Layer 6 of a small transformer language model trained on English Wikipedia (9 layers, counted from 0, width 128).
A neuron's activation on a vector x is SiLU(gate . x) times (in . x), where the dot is the dot product.

Input weights of the MLP neurons that the questions are about. A number n stands for (n - 128) times 0.0031.
n45 gate: 93, 112, 136, 132, 108, 71, 93, 138, 113, 161, 213, 146, 190, 71, 96, 120, 149, 69, 166, 110, 144, 127, 89, 166, 144, 166, 152, 100, 143, 140, 127, 145, 162, 96, 156, 102, 152, 107, 100, 106, 103, 143, 188, 110, 160, 132, 171, 130, 124, 203, 156, 106, 100, 151, 121, 121, 57, 135, 119, 150, 128, 151, 112, 140, 175, 129, 105, 128, 88, 125, 109, 50, 104, 120, 157, 120, 156, 61, 110, 100, 186, 163, 173, 153, 105, 119, 137, 118, 165, 165, 118, 156, 124, 137, 89, 64, 147, 138, 100, 180, 135, 107, 80, 128, 151, 152, 165, 97, 236, 153, 110, 104, 171, 96, 125, 125, 122, 74, 98, 175, 152, 109, 160, 137, 120, 125, 121, 61
n67 gate: 193, 93, 97, 146, 143, 110, 142, 63, 126, 154, 132, 157, 101, 132, 154, 165, 124, 116, 104, 197, 122, 88, 172, 140, 153, 126, 152, 156, 176, 130, 140, 141, 180, 143, 93, 170, 135, 131, 146, 116, 173, 77, 165, 95, 140, 95, 118, 124, 125, 195, 96, 174, 185, 135, 92, 157, 134, 168, 95, 114, 142, 107, 86, 133, 145, 71, 127, 124, 168, 93, 129, 97, 103, 184, 135, 115, 100, 147, 91, 131, 149, 88, 119, 133, 116, 50, 84, 146, 164, 126, 140, 123, 122, 112, 108, 130, 76, 89, 159, 146, 106, 117, 169, 129, 222, 153, 91, 40, 118, 142, 142, 78, 98, 123, 104, 102, 117, 113, 152, 158, 131, 129, 94, 132, 110, 115, 158, 75
n131 gate: 148, 189, 114, 79, 119, 85, 176, 175, 103, 130, 184, 131, 141, 238, 142, 92, 200, 140, 83, 148, 102, 124, 131, 113, 149, 136, 169, 116, 130, 147, 166, 148, 131, 160, 122, 114, 175, 86, 80, 175, 138, 168, 124, 101, 124, 47, 114, 128, 96, 125, 129, 160, 100, 78, 141, 199, 96, 121, 186, 140, 137, 144, 112, 133, 118, 105, 139, 174, 104, 129, 83, 172, 140, 90, 58, 112, 156, 84, 139, 86, 93, 175, 95, 114, 131, 141, 154, 147, 186, 132, 134, 126, 96, 101, 172, 149, 71, 64, 95, 100, 191, 130, 142, 123, 151, 60, 176, 132, 126, 148, 156, 92, 85, 133, 168, 140, 141, 115, 131, 114, 119, 81, 98, 141, 123, 111, 93, 156
n139 gate: 138, 104, 143, 136, 104, 144, 147, 111, 172, 179, 155, 156, 113, 150, 171, 146, 162, 122, 155, 92, 176, 119, 64, 86, 94, 84, 159, 112, 167, 84, 72, 110, 118, 83, 152, 170, 87, 130, 137, 118, 89, 116, 105, 146, 128, 93, 123, 171, 164, 169, 137, 100, 120, 148, 111, 56, 70, 130, 169, 123, 138, 167, 96, 85, 160, 149, 137, 81, 128, 170, 126, 201, 168, 170, 158, 91, 140, 104, 89, 185, 162, 66, 93, 128, 121, 121, 116, 129, 180, 86, 126, 146, 126, 103, 36, 194, 123, 106, 181, 131, 113, 127, 98, 120, 128, 160, 140, 162, 96, 132, 162, 118, 131, 129, 171, 103, 161, 84, 146, 125, 133, 99, 140, 112, 61, 112, 180, 116
n153 gate: 156, 134, 116, 174, 80, 201, 159, 101, 130, 70, 119, 107, 132, 57, 122, 120, 137, 134, 187, 169, 119, 110, 140, 162, 135, 131, 138, 88, 108, 113, 128, 176, 144, 136, 221, 118, 82, 157, 99, 134, 98, 166, 123, 103, 164, 141, 133, 150, 193, 76, 112, 144, 135, 111, 114, 163, 147, 134, 84, 116, 92, 106, 172, 124, 134, 153, 169, 111, 131, 95, 144, 105, 147, 92, 102, 158, 121, 123, 122, 140, 103, 99, 59, 121, 81, 100, 88, 106, 64, 126, 75, 162, 152, 172, 56, 156, 114, 170, 156, 173, 152, 105, 149, 135, 148, 100, 149, 123, 68, 83, 131, 140, 129, 125, 86, 142, 166, 164, 160, 114, 190, 154, 176, 81, 132, 189, 132, 163
n159 gate: 98, 114, 111, 117, 89, 89, 174, 116, 132, 144, 89, 123, 140, 167, 103, 186, 180, 175, 120, 119, 52, 111, 108, 143, 135, 137, 66, 155, 157, 191, 109, 71, 205, 101, 83, 155, 118, 170, 135, 101, 132, 125, 125, 116, 129, 118, 169, 137, 80, 161, 140, 112, 99, 131, 209, 179, 86, 112, 161, 149, 108, 104, 159, 77, 90, 139, 124, 131, 147, 73, 48, 102, 156, 119, 130, 102, 102, 115, 114, 129, 123, 88, 65, 92, 191, 123, 157, 90, 131, 122, 130, 147, 123, 185, 158, 125, 120, 167, 115, 163, 125, 155, 79, 138, 198, 162, 123, 197, 133, 112, 122, 132, 144, 141, 116, 104, 146, 79, 143, 185, 154, 170, 94, 117, 70, 124, 162, 160
n219 gate: 112, 90, 47, 111, 167, 92, 111, 174, 111, 124, 127, 95, 77, 141, 179, 141, 104, 161, 103, 83, 107, 70, 77, 157, 43, 100, 149, 148, 167, 81, 122, 154, 137, 156, 146, 119, 139, 116, 145, 146, 58, 134, 159, 117, 171, 102, 142, 113, 101, 168, 161, 154, 119, 155, 164, 175, 79, 136, 114, 171, 118, 159, 105, 208, 90, 79, 75, 166, 145, 110, 99, 131, 116, 114, 202, 156, 88, 152, 161, 114, 136, 128, 216, 134, 204, 66, 111, 163, 138, 141, 133, 107, 138, 131, 113, 122, 124, 120, 118, 114, 137, 144, 170, 123, 128, 151, 100, 89, 134, 140, 130, 192, 149, 125, 138, 96, 158, 162, 88, 138, 148, 152, 150, 185, 89, 81, 182, 70
n290 gate: 52, 161, 111, 153, 135, 136, 191, 147, 150, 103, 88, 119, 82, 122, 136, 112, 198, 113, 87, 148, 80, 103, 119, 126, 135, 143, 156, 157, 130, 83, 106, 81, 143, 181, 120, 189, 96, 146, 138, 133, 138, 115, 132, 104, 94, 92, 87, 144, 187, 160, 156, 107, 145, 160, 147, 146, 105, 142, 127, 108, 107, 114, 137, 173, 134, 110, 176, 118, 155, 100, 138, 183, 135, 116, 183, 135, 89, 128, 193, 178, 127, 129, 110, 168, 163, 76, 188, 55, 178, 83, 117, 148, 134, 125, 99, 147, 93, 101, 140, 167, 113, 115, 93, 98, 123, 85, 49, 105, 144, 105, 135, 73, 113, 170, 127, 79, 81, 203, 152, 145, 160, 122, 75, 116, 137, 99, 154, 113
n45 in: 219, 149, 133, 127, 132, 120, 149, 55, 156, 119, 169, 128, 87, 167, 168, 106, 171, 191, 7, 93, 121, 110, 89, 105, 153, 105, 152, 91, 145, 54, 126, 111, 135, 93, 114, 112, 114, 137, 167, 130, 130, 193, 129, 117, 149, 144, 130, 120, 137, 92, 181, 108, 122, 79, 153, 157, 106, 119, 122, 151, 212, 120, 179, 109, 173, 148, 121, 103, 116, 114, 134, 160, 65, 113, 124, 105, 115, 148, 172, 93, 91, 101, 73, 95, 116, 117, 130, 122, 116, 179, 203, 99, 178, 93, 141, 136, 137, 123, 123, 210, 158, 66, 141, 91, 139, 173, 151, 148, 121, 113, 126, 109, 152, 169, 97, 103, 149, 122, 129, 171, 98, 144, 127, 90, 96, 131, 100, 132
n67 in: 155, 126, 76, 135, 200, 113, 162, 119, 125, 145, 119, 82, 145, 168, 157, 225, 132, 124, 105, 120, 76, 139, 122, 119, 134, 132, 100, 148, 121, 137, 148, 145, 182, 128, 70, 123, 128, 134, 85, 149, 155, 136, 170, 124, 170, 177, 94, 175, 152, 125, 103, 150, 149, 152, 134, 162, 92, 108, 95, 97, 151, 123, 106, 175, 187, 62, 142, 132, 169, 141, 114, 100, 120, 115, 121, 171, 170, 136, 131, 111, 148, 94, 80, 82, 164, 128, 42, 163, 132, 106, 106, 118, 174, 150, 70, 115, 119, 121, 130, 63, 90, 123, 116, 100, 149, 60, 100, 103, 153, 118, 93, 124, 140, 172, 104, 160, 125, 149, 152, 206, 140, 77, 139, 133, 126, 109, 189, 69
n131 in: 167, 163, 127, 122, 61, 88, 141, 134, 67, 193, 64, 122, 161, 144, 91, 111, 122, 109, 69, 164, 136, 133, 118, 125, 116, 126, 120, 113, 147, 177, 158, 127, 138, 122, 128, 131, 156, 110, 134, 120, 161, 201, 173, 123, 192, 109, 100, 137, 109, 101, 133, 143, 191, 100, 137, 92, 60, 121, 195, 151, 116, 142, 100, 119, 164, 163, 95, 68, 141, 175, 78, 147, 124, 80, 105, 166, 153, 174, 107, 128, 145, 77, 118, 85, 146, 131, 110, 80, 152, 100, 84, 128, 120, 156, 119, 128, 81, 141, 121, 46, 99, 158, 134, 113, 111, 108, 132, 138, 81, 99, 181, 120, 128, 105, 182, 132, 95, 229, 128, 87, 123, 139, 141, 146, 184, 103, 97, 156
n139 in: 106, 144, 132, 80, 99, 101, 63, 155, 174, 100, 144, 81, 170, 83, 177, 124, 92, 120, 120, 164, 69, 201, 147, 135, 128, 133, 119, 162, 136, 140, 173, 119, 132, 96, 141, 97, 121, 84, 91, 76, 142, 77, 172, 162, 136, 115, 98, 123, 116, 132, 129, 154, 132, 114, 160, 135, 147, 94, 136, 172, 107, 116, 112, 121, 106, 120, 125, 101, 169, 88, 143, 75, 147, 144, 126, 116, 133, 110, 109, 129, 123, 151, 135, 122, 153, 56, 149, 135, 129, 170, 154, 146, 144, 115, 188, 87, 127, 116, 107, 145, 128, 128, 84, 103, 86, 120, 170, 177, 116, 73, 108, 103, 131, 76, 161, 142, 127, 128, 154, 95, 87, 167, 168, 142, 229, 145, 117, 156
n153 in: 133, 181, 158, 78, 174, 123, 158, 125, 125, 101, 69, 102, 124, 86, 55, 96, 156, 70, 151, 146, 120, 147, 129, 121, 119, 173, 122, 52, 74, 154, 87, 168, 111, 136, 147, 91, 143, 142, 79, 195, 119, 105, 129, 130, 125, 126, 154, 157, 177, 117, 133, 183, 127, 142, 150, 141, 152, 144, 88, 115, 83, 105, 165, 109, 115, 146, 117, 96, 162, 120, 124, 128, 152, 152, 108, 84, 151, 113, 148, 164, 116, 207, 121, 83, 116, 161, 124, 146, 67, 144, 73, 83, 103, 133, 54, 133, 136, 104, 112, 89, 75, 136, 107, 99, 151, 76, 109, 108, 200, 120, 112, 154, 153, 133, 155, 158, 150, 166, 156, 126, 178, 161, 174, 196, 217, 151, 134, 84
n159 in: 94, 117, 139, 105, 117, 84, 178, 140, 136, 161, 88, 132, 98, 196, 137, 116, 130, 146, 122, 91, 111, 125, 138, 119, 191, 110, 89, 161, 69, 127, 120, 103, 115, 152, 75, 142, 138, 165, 127, 137, 127, 182, 133, 120, 109, 179, 127, 91, 160, 88, 137, 94, 89, 75, 123, 191, 193, 155, 125, 110, 131, 146, 147, 111, 81, 160, 106, 66, 186, 124, 173, 145, 172, 134, 136, 195, 110, 123, 129, 141, 125, 174, 128, 152, 180, 64, 125, 103, 182, 113, 109, 154, 170, 143, 108, 93, 81, 115, 99, 135, 104, 206, 79, 75, 149, 157, 148, 122, 153, 86, 123, 167, 127, 90, 80, 92, 127, 96, 78, 74, 159, 96, 159, 103, 150, 128, 150, 143
n219 in: 146, 114, 130, 70, 110, 120, 121, 89, 105, 109, 130, 47, 103, 155, 158, 117, 106, 199, 140, 101, 148, 62, 142, 169, 113, 102, 179, 85, 143, 105, 125, 140, 132, 110, 117, 190, 151, 80, 167, 71, 160, 149, 136, 119, 156, 116, 121, 117, 169, 63, 145, 115, 157, 198, 119, 133, 138, 128, 112, 181, 131, 143, 178, 109, 119, 117, 127, 121, 104, 98, 136, 113, 194, 145, 144, 107, 165, 85, 139, 144, 78, 111, 121, 126, 185, 116, 132, 170, 129, 139, 141, 96, 121, 150, 190, 128, 91, 143, 54, 101, 184, 127, 129, 153, 86, 112, 129, 146, 75, 63, 106, 159, 169, 159, 183, 185, 137, 85, 93, 133, 128, 154, 147, 102, 167, 150, 130, 150
n290 in: 98, 93, 182, 104, 103, 48, 160, 111, 72, 133, 98, 169, 136, 111, 154, 74, 160, 126, 83, 131, 174, 108, 112, 89, 105, 146, 199, 128, 99, 171, 112, 132, 84, 123, 94, 105, 156, 112, 166, 131, 134, 123, 109, 115, 112, 152, 151, 183, 88, 71, 106, 181, 136, 203, 149, 133, 137, 123, 135, 114, 118, 125, 110, 98, 135, 132, 97, 139, 145, 117, 111, 136, 184, 147, 123, 176, 151, 139, 97, 75, 123, 117, 130, 195, 118, 206, 140, 151, 124, 116, 111, 125, 106, 88, 110, 169, 140, 145, 161, 44, 149, 110, 154, 67, 136, 97, 90, 153, 103, 182, 129, 49, 157, 117, 134, 111, 152, 107, 116, 92, 89, 81, 185, 141, 165, 163, 155, 118

Each question shows a token from some text and the vector x that enters the MLP there. A number n stands for (n - 128) times 0.072.

"ent": 139, 147, 126, 129, 135, 120, 139, 149, 127, 119, 135, 127, 110, 111, 97, 145, 119, 132, 149, 140, 119, 134, 135, 157, 120, 156, 128, 131, 117, 134, 156, 100, 130, 122, 121, 120, 112, 139, 122, 135, 119, 127, 99, 151, 127, 119, 136, 128, 101, 145, 123, 127, 95, 125, 118, 129, 142, 137, 125, 100, 122, 117, 129, 135, 128, 122, 110, 121, 124, 110, 127, 113, 148, 158, 132, 155, 129, 136, 115, 116, 125, 167, 106, 127, 103, 132, 145, 122, 122, 122, 131, 138, 129, 122, 136, 139, 138, 117, 112, 146, 110, 118, 112, 145, 140, 142, 112, 131, 109, 116, 126, 131, 122, 138, 136, 150, 148, 125, 134, 125, 140, 130, 120, 126, 113, 139, 140, 124
Which neuron lights up most? n153

" b": 117, 121, 124, 136, 116, 121, 118, 131, 124, 107, 122, 138, 129, 128, 130, 138, 123, 133, 102, 138, 126, 142, 118, 132, 132, 125, 123, 112, 129, 117, 109, 141, 138, 126, 118, 133, 135, 122, 148, 138, 120, 133, 116, 222, 120, 114, 127, 134, 109, 134, 129, 136, 129, 133, 111, 126, 136, 107, 109, 151, 129, 132, 121, 134, 155, 142, 119, 128, 105, 119, 128, 134, 132, 130, 120, 140, 127, 115, 137, 128, 117, 125, 114, 130, 134, 120, 125, 108, 123, 136, 119, 129, 108, 128, 121, 126, 151, 126, 132, 134, 127, 104, 137, 145, 131, 130, 134, 146, 122, 151, 139, 103, 120, 116, 138, 156, 138, 132, 119, 123, 127, 122, 148, 134, 136, 120, 130, 122
Which neuron lights up most? n159

" a": 163, 135, 141, 107, 120, 133, 133, 125, 118, 114, 118, 143, 124, 116, 130, 141, 136, 142, 126, 110, 123, 121, 110, 120, 133, 129, 127, 140, 132, 123, 105, 106, 137, 138, 112, 127, 123, 146, 133, 138, 121, 146, 149, 215, 138, 134, 128, 142, 126, 142, 155, 111, 127, 144, 124, 123, 109, 128, 122, 121, 131, 126, 127, 109, 136, 122, 104, 125, 151, 146, 133, 122, 146, 145, 121, 138, 119, 115, 124, 121, 134, 132, 94, 127, 122, 138, 126, 115, 126, 136, 122, 127, 119, 145, 128, 121, 107, 131, 125, 123, 136, 117, 112, 120, 131, 120, 121, 125, 120, 130, 129, 112, 113, 124, 115, 112, 123, 141, 142, 126, 121, 139, 138, 130, 134, 135, 132, 125
Which neuron lights up most? n159

"es": 144, 110, 136, 142, 148, 128, 106, 120, 134, 118, 118, 136, 143, 115, 120, 135, 129, 138, 136, 105, 124, 131, 127, 139, 135, 139, 119, 116, 153, 120, 116, 122, 109, 130, 109, 127, 132, 116, 111, 135, 118, 129, 147, 229, 137, 123, 115, 131, 136, 130, 131, 120, 120, 128, 126, 141, 135, 154, 96, 137, 136, 136, 143, 130, 129, 115, 123, 127, 128, 124, 138, 139, 125, 134, 107, 115, 130, 137, 118, 131, 130, 124, 124, 128, 133, 137, 113, 114, 145, 139, 119, 121, 144, 135, 130, 133, 130, 127, 123, 132, 133, 129, 119, 137, 131, 127, 135, 114, 121, 127, 119, 123, 106, 128, 129, 123, 128, 144, 118, 107, 131, 124, 119, 133, 128, 122, 124, 106
Which neuron lights up most? n290

"ec": 111, 147, 127, 121, 131, 125, 109, 115, 134, 110, 120, 132, 119, 125, 119, 134, 107, 120, 137, 143, 124, 121, 125, 141, 137, 119, 101, 128, 117, 124, 100, 118, 115, 102, 141, 155, 143, 151, 120, 120, 126, 127, 136, 155, 122, 147, 115, 139, 109, 150, 110, 152, 147, 128, 104, 119, 133, 162, 137, 139, 124, 125, 106, 135, 145, 143, 111, 146, 138, 128, 124, 134, 141, 121, 126, 143, 118, 144, 131, 110, 134, 122, 115, 128, 130, 127, 141, 146, 91, 138, 109, 113, 123, 137, 142, 110, 120, 125, 142, 131, 145, 123, 123, 137, 132, 131, 121, 119, 136, 134, 138, 124, 106, 103, 139, 129, 122, 136, 139, 133, 134, 150, 105, 158, 142, 110, 124, 131
Which neuron lights up most? n45

"ond": 159, 141, 117, 136, 115, 127, 123, 123, 144, 121, 129, 115, 122, 139, 122, 145, 111, 116, 139, 142, 142, 136, 107, 133, 129, 146, 135, 135, 107, 143, 104, 136, 109, 113, 134, 133, 112, 122, 120, 112, 124, 114, 124, 157, 135, 124, 120, 107, 131, 137, 112, 130, 129, 108, 114, 126, 142, 109, 124, 101, 143, 117, 139, 124, 138, 138, 116, 135, 148, 129, 134, 109, 158, 139, 134, 142, 137, 118, 133, 118, 109, 134, 146, 130, 164, 128, 104, 115, 128, 101, 138, 120, 125, 133, 136, 130, 137, 136, 134, 103, 120, 135, 133, 131, 131, 115, 119, 137, 152, 120, 126, 117, 99, 157, 126, 132, 140, 143, 124, 133, 139, 153, 122, 95, 123, 158, 119, 123
Which three neurons fire most, strongest first? n153, n45, n290

" B": 131, 125, 123, 124, 130, 116, 128, 129, 127, 112, 120, 122, 126, 134, 128, 115, 132, 134, 118, 137, 135, 139, 107, 125, 134, 122, 134, 129, 134, 121, 130, 145, 135, 136, 137, 127, 117, 128, 137, 124, 122, 120, 122, 248, 132, 127, 140, 119, 124, 126, 124, 125, 117, 123, 128, 129, 133, 100, 125, 123, 112, 135, 128, 129, 151, 125, 108, 124, 118, 139, 126, 140, 125, 124, 133, 127, 114, 121, 143, 133, 118, 122, 121, 133, 128, 123, 121, 119, 121, 131, 116, 125, 110, 129, 127, 119, 149, 120, 124, 122, 128, 123, 126, 141, 129, 136, 130, 142, 145, 145, 134, 122, 116, 122, 128, 138, 128, 127, 127, 121, 119, 105, 126, 138, 145, 136, 135, 120
Which three neurons fire most, strongest first? n139, n159, n67

",": 136, 123, 120, 153, 113, 117, 132, 119, 137, 121, 110, 132, 141, 122, 125, 122, 143, 144, 123, 117, 120, 127, 146, 131, 135, 111, 138, 113, 127, 141, 125, 120, 123, 123, 157, 110, 133, 126, 118, 134, 120, 136, 125, 214, 139, 112, 111, 116, 118, 108, 131, 151, 133, 125, 129, 117, 140, 173, 114, 143, 121, 135, 120, 126, 116, 128, 125, 113, 118, 138, 134, 134, 139, 135, 136, 137, 122, 138, 107, 121, 126, 131, 139, 152, 142, 123, 132, 116, 120, 103, 122, 122, 123, 122, 120, 109, 126, 138, 129, 118, 126, 114, 123, 118, 135, 127, 136, 139, 99, 133, 134, 114, 121, 128, 126, 111, 122, 120, 138, 134, 144, 136, 133, 141, 126, 124, 145, 123
Which neuron lights up most? n139

"up": 129, 126, 148, 117, 159, 148, 128, 137, 117, 119, 121, 120, 122, 122, 121, 121, 124, 120, 131, 123, 134, 144, 148, 124, 140, 125, 125, 144, 142, 120, 122, 115, 114, 131, 126, 132, 135, 125, 123, 95, 126, 118, 139, 184, 121, 102, 112, 136, 114, 115, 97, 125, 141, 124, 113, 122, 127, 139, 140, 123, 132, 126, 138, 137, 131, 149, 135, 128, 107, 142, 123, 137, 125, 142, 133, 140, 105, 132, 128, 119, 107, 133, 159, 116, 123, 127, 121, 146, 122, 149, 143, 104, 111, 136, 121, 141, 124, 99, 111, 114, 141, 122, 120, 131, 127, 118, 103, 146, 124, 120, 104, 107, 133, 117, 122, 128, 156, 134, 142, 133, 127, 146, 141, 136, 135, 153, 128, 140
Which three neurons fire most, strongest first? n159, n67, n45

"qu": 153, 127, 137, 126, 119, 118, 116, 131, 135, 125, 136, 147, 114, 120, 102, 142, 122, 145, 140, 130, 150, 135, 150, 117, 138, 145, 97, 109, 127, 142, 133, 131, 114, 121, 134, 125, 125, 133, 117, 114, 146, 123, 133, 132, 120, 121, 142, 137, 108, 154, 133, 121, 115, 168, 102, 138, 137, 117, 117, 122, 126, 124, 127, 136, 130, 122, 125, 126, 120, 129, 118, 122, 139, 150, 130, 100, 150, 137, 124, 129, 130, 125, 125, 130, 116, 142, 134, 134, 105, 149, 129, 117, 129, 134, 142, 134, 119, 94, 116, 128, 112, 100, 118, 147, 142, 121, 103, 148, 158, 112, 111, 132, 105, 139, 119, 105, 127, 128, 130, 141, 125, 135, 116, 155, 125, 154, 117, 134
Which neuron lights up most? n131

"ed": 136, 129, 123, 128, 151, 138, 94, 134, 114, 121, 105, 117, 133, 124, 119, 114, 136, 132, 141, 125, 117, 142, 119, 121, 122, 131, 133, 143, 129, 124, 126, 94, 123, 140, 119, 144, 142, 133, 116, 108, 103, 135, 114, 189, 128, 136, 126, 139, 131, 140, 141, 131, 117, 127, 124, 132, 129, 167, 122, 128, 100, 138, 122, 133, 135, 114, 125, 134, 134, 106, 110, 125, 160, 139, 143, 119, 139, 107, 123, 122, 131, 145, 120, 114, 131, 151, 135, 127, 133, 139, 129, 128, 134, 134, 112, 156, 109, 133, 137, 113, 127, 121, 138, 116, 122, 136, 119, 98, 119, 151, 112, 139, 125, 128, 137, 127, 120, 130, 148, 126, 107, 139, 127, 143, 119, 116, 134, 121
Which neuron fires most, and how strongly? n45, at about 0.39

"ce": 106, 133, 104, 133, 133, 133, 113, 136, 136, 113, 143, 126, 139, 121, 132, 133, 136, 126, 122, 111, 127, 110, 124, 121, 144, 120, 125, 136, 123, 135, 121, 99, 118, 120, 120, 144, 135, 134, 118, 121, 137, 93, 137, 213, 137, 125, 116, 125, 135, 118, 133, 133, 127, 123, 135, 129, 129, 172, 131, 130, 134, 117, 145, 118, 122, 134, 124, 108, 125, 116, 137, 126, 113, 163, 124, 126, 116, 123, 128, 134, 129, 134, 112, 141, 127, 140, 129, 120, 148, 145, 133, 124, 134, 121, 129, 150, 143, 134, 127, 122, 121, 121, 133, 129, 122, 140, 104, 125, 123, 126, 123, 136, 132, 139, 131, 107, 132, 124, 127, 104, 147, 122, 138, 123, 108, 121, 130, 117
Which three neurons fire most, strongest first? n139, n131, n159

"as": 134, 125, 108, 140, 138, 146, 102, 114, 119, 130, 131, 144, 126, 133, 124, 127, 101, 130, 130, 148, 142, 132, 132, 145, 122, 141, 117, 135, 113, 132, 110, 101, 109, 125, 144, 130, 137, 150, 139, 128, 120, 125, 125, 149, 146, 141, 126, 105, 156, 113, 128, 123, 136, 129, 122, 148, 129, 136, 130, 135, 133, 134, 129, 134, 101, 122, 108, 112, 116, 131, 127, 132, 134, 138, 113, 130, 131, 113, 105, 118, 113, 121, 129, 143, 116, 111, 132, 134, 168, 117, 157, 130, 160, 125, 135, 118, 155, 117, 150, 124, 114, 147, 99, 142, 112, 111, 149, 128, 133, 112, 108, 117, 128, 118, 112, 141, 123, 150, 110, 123, 120, 141, 122, 137, 145, 128, 119, 119
Which neuron fires most, and how strongly? n290, at about 0.41

"oc": 131, 129, 139, 123, 134, 125, 133, 124, 121, 113, 136, 124, 112, 138, 116, 132, 140, 118, 119, 148, 113, 138, 125, 152, 144, 115, 123, 128, 121, 109, 122, 100, 123, 131, 134, 128, 113, 123, 126, 131, 163, 138, 131, 153, 156, 134, 147, 139, 117, 141, 154, 138, 101, 132, 122, 128, 152, 115, 103, 88, 117, 111, 131, 108, 138, 114, 95, 150, 115, 143, 139, 135, 140, 155, 119, 134, 125, 130, 121, 129, 118, 110, 132, 118, 98, 136, 120, 132, 118, 128, 157, 139, 130, 115, 134, 143, 129, 132, 112, 123, 132, 136, 138, 131, 99, 130, 115, 164, 123, 130, 129, 106, 110, 125, 142, 128, 131, 136, 131, 130, 133, 124, 121, 133, 135, 140, 111, 139
Which two neurons fire most, strongest first? n159, n67

" in": 132, 124, 128, 142, 121, 139, 118, 124, 139, 113, 133, 127, 133, 132, 122, 129, 142, 109, 117, 120, 122, 111, 123, 114, 114, 130, 136, 127, 128, 127, 114, 117, 126, 121, 130, 133, 147, 134, 124, 125, 118, 149, 114, 216, 129, 118, 141, 131, 99, 125, 119, 119, 152, 135, 131, 138, 125, 156, 119, 103, 130, 132, 123, 129, 113, 133, 123, 143, 137, 135, 149, 135, 138, 152, 134, 138, 128, 133, 121, 113, 119, 138, 127, 132, 123, 141, 115, 126, 132, 111, 130, 121, 120, 131, 126, 138, 129, 126, 119, 131, 145, 128, 130, 133, 121, 103, 121, 118, 107, 167, 129, 130, 141, 135, 129, 124, 105, 129, 154, 132, 105, 106, 127, 120, 124, 131, 113, 121
Which neuron lights up most? n159

"ib": 129, 125, 124, 156, 125, 122, 114, 142, 127, 134, 133, 121, 125, 124, 167, 125, 86, 162, 99, 123, 106, 128, 128, 129, 138, 140, 139, 135, 127, 136, 130, 108, 124, 118, 145, 127, 151, 129, 124, 127, 144, 119, 128, 165, 134, 123, 127, 129, 141, 129, 112, 120, 121, 119, 100, 109, 131, 131, 112, 153, 115, 132, 129, 141, 148, 116, 130, 108, 137, 131, 140, 134, 120, 147, 131, 137, 130, 142, 118, 120, 122, 125, 107, 104, 131, 124, 110, 138, 138, 141, 135, 142, 115, 136, 128, 121, 133, 129, 106, 140, 136, 93, 122, 121, 130, 114, 107, 158, 118, 148, 130, 121, 144, 129, 134, 148, 131, 138, 126, 119, 109, 105, 123, 121, 134, 117, 134, 144
Which neuron lights up most? n153

" f": 139, 122, 129, 119, 120, 124, 123, 134, 105, 129, 135, 130, 122, 127, 132, 148, 115, 136, 129, 144, 121, 114, 145, 127, 121, 131, 140, 117, 112, 119, 134, 121, 137, 106, 141, 119, 128, 143, 135, 135, 121, 131, 122, 222, 138, 111, 123, 130, 120, 123, 121, 133, 126, 144, 104, 154, 133, 119, 128, 134, 133, 123, 137, 128, 146, 128, 119, 127, 96, 112, 121, 139, 125, 137, 125, 126, 100, 110, 121, 132, 120, 131, 136, 129, 118, 126, 138, 144, 105, 145, 116, 122, 106, 144, 131, 114, 127, 108, 121, 121, 138, 120, 136, 140, 131, 135, 156, 120, 118, 122, 141, 128, 140, 124, 124, 123, 132, 116, 116, 133, 132, 122, 136, 132, 135, 138, 147, 121
Which neuron lights up most? n219

"n": 122, 119, 99, 145, 128, 145, 108, 138, 123, 109, 142, 132, 130, 137, 115, 122, 147, 121, 129, 129, 134, 137, 122, 133, 140, 134, 120, 126, 137, 121, 141, 139, 124, 141, 134, 115, 131, 111, 145, 127, 143, 123, 142, 176, 108, 120, 116, 107, 140, 145, 129, 145, 159, 127, 149, 124, 117, 109, 123, 123, 133, 105, 131, 133, 160, 129, 114, 125, 128, 119, 133, 125, 146, 160, 113, 111, 123, 131, 109, 113, 103, 129, 150, 133, 97, 151, 122, 114, 113, 112, 136, 131, 130, 152, 124, 110, 130, 131, 105, 119, 133, 125, 113, 133, 148, 118, 120, 138, 123, 130, 126, 140, 108, 120, 137, 120, 115, 130, 116, 126, 143, 145, 151, 112, 135, 116, 121, 125
Which two neurons fire most, strongest first? n159, n290

" |": 139, 125, 138, 123, 106, 159, 124, 139, 131, 126, 127, 132, 108, 130, 114, 109, 137, 141, 132, 141, 134, 139, 116, 118, 125, 119, 146, 139, 143, 126, 123, 141, 117, 135, 132, 108, 139, 136, 108, 134, 118, 137, 119, 210, 134, 143, 122, 123, 128, 137, 133, 129, 113, 137, 138, 129, 109, 175, 113, 127, 126, 125, 138, 118, 96, 131, 118, 129, 132, 121, 115, 137, 118, 120, 131, 118, 111, 136, 133, 137, 123, 115, 113, 108, 122, 123, 147, 142, 108, 149, 129, 131, 109, 121, 119, 126, 126, 120, 135, 138, 115, 126, 112, 106, 120, 131, 116, 124, 131, 145, 123, 130, 119, 128, 126, 121, 117, 120, 130, 141, 131, 121, 148, 136, 144, 136, 136, 125
Which neuron lights up most? n153

"c": 132, 140, 130, 112, 111, 151, 103, 126, 127, 108, 106, 155, 110, 135, 132, 144, 141, 92, 117, 146, 141, 100, 125, 124, 135, 113, 109, 124, 138, 135, 130, 118, 153, 133, 142, 130, 119, 133, 116, 118, 139, 120, 137, 139, 124, 131, 127, 129, 128, 145, 120, 150, 117, 120, 113, 138, 130, 152, 121, 127, 153, 129, 125, 145, 148, 134, 135, 127, 147, 120, 132, 124, 136, 124, 100, 105, 145, 111, 132, 122, 132, 134, 113, 134, 123, 135, 125, 111, 99, 120, 114, 101, 109, 139, 141, 133, 113, 143, 119, 129, 138, 135, 108, 160, 138, 138, 124, 139, 133, 122, 129, 137, 110, 115, 136, 129, 120, 120, 121, 138, 142, 125, 145, 165, 138, 125, 101, 131
Which three neurons fire most, strongest first? n153, n290, n131

"ary": 108, 113, 127, 125, 123, 109, 123, 141, 124, 134, 124, 120, 151, 120, 154, 113, 115, 130, 119, 115, 137, 118, 119, 138, 146, 144, 119, 131, 129, 142, 135, 107, 125, 121, 142, 127, 139, 123, 131, 150, 127, 120, 137, 201, 145, 140, 104, 134, 111, 119, 117, 133, 115, 121, 138, 130, 127, 135, 127, 132, 131, 125, 122, 131, 130, 130, 150, 129, 136, 147, 134, 132, 120, 118, 133, 143, 133, 113, 138, 113, 116, 108, 119, 123, 114, 122, 139, 135, 100, 129, 153, 127, 116, 113, 135, 125, 115, 136, 128, 136, 130, 109, 121, 109, 136, 127, 106, 157, 126, 124, 147, 124, 146, 127, 142, 140, 97, 128, 127, 135, 101, 106, 119, 125, 148, 136, 123, 143
Which two neurons fire most, strongest first? n153, n131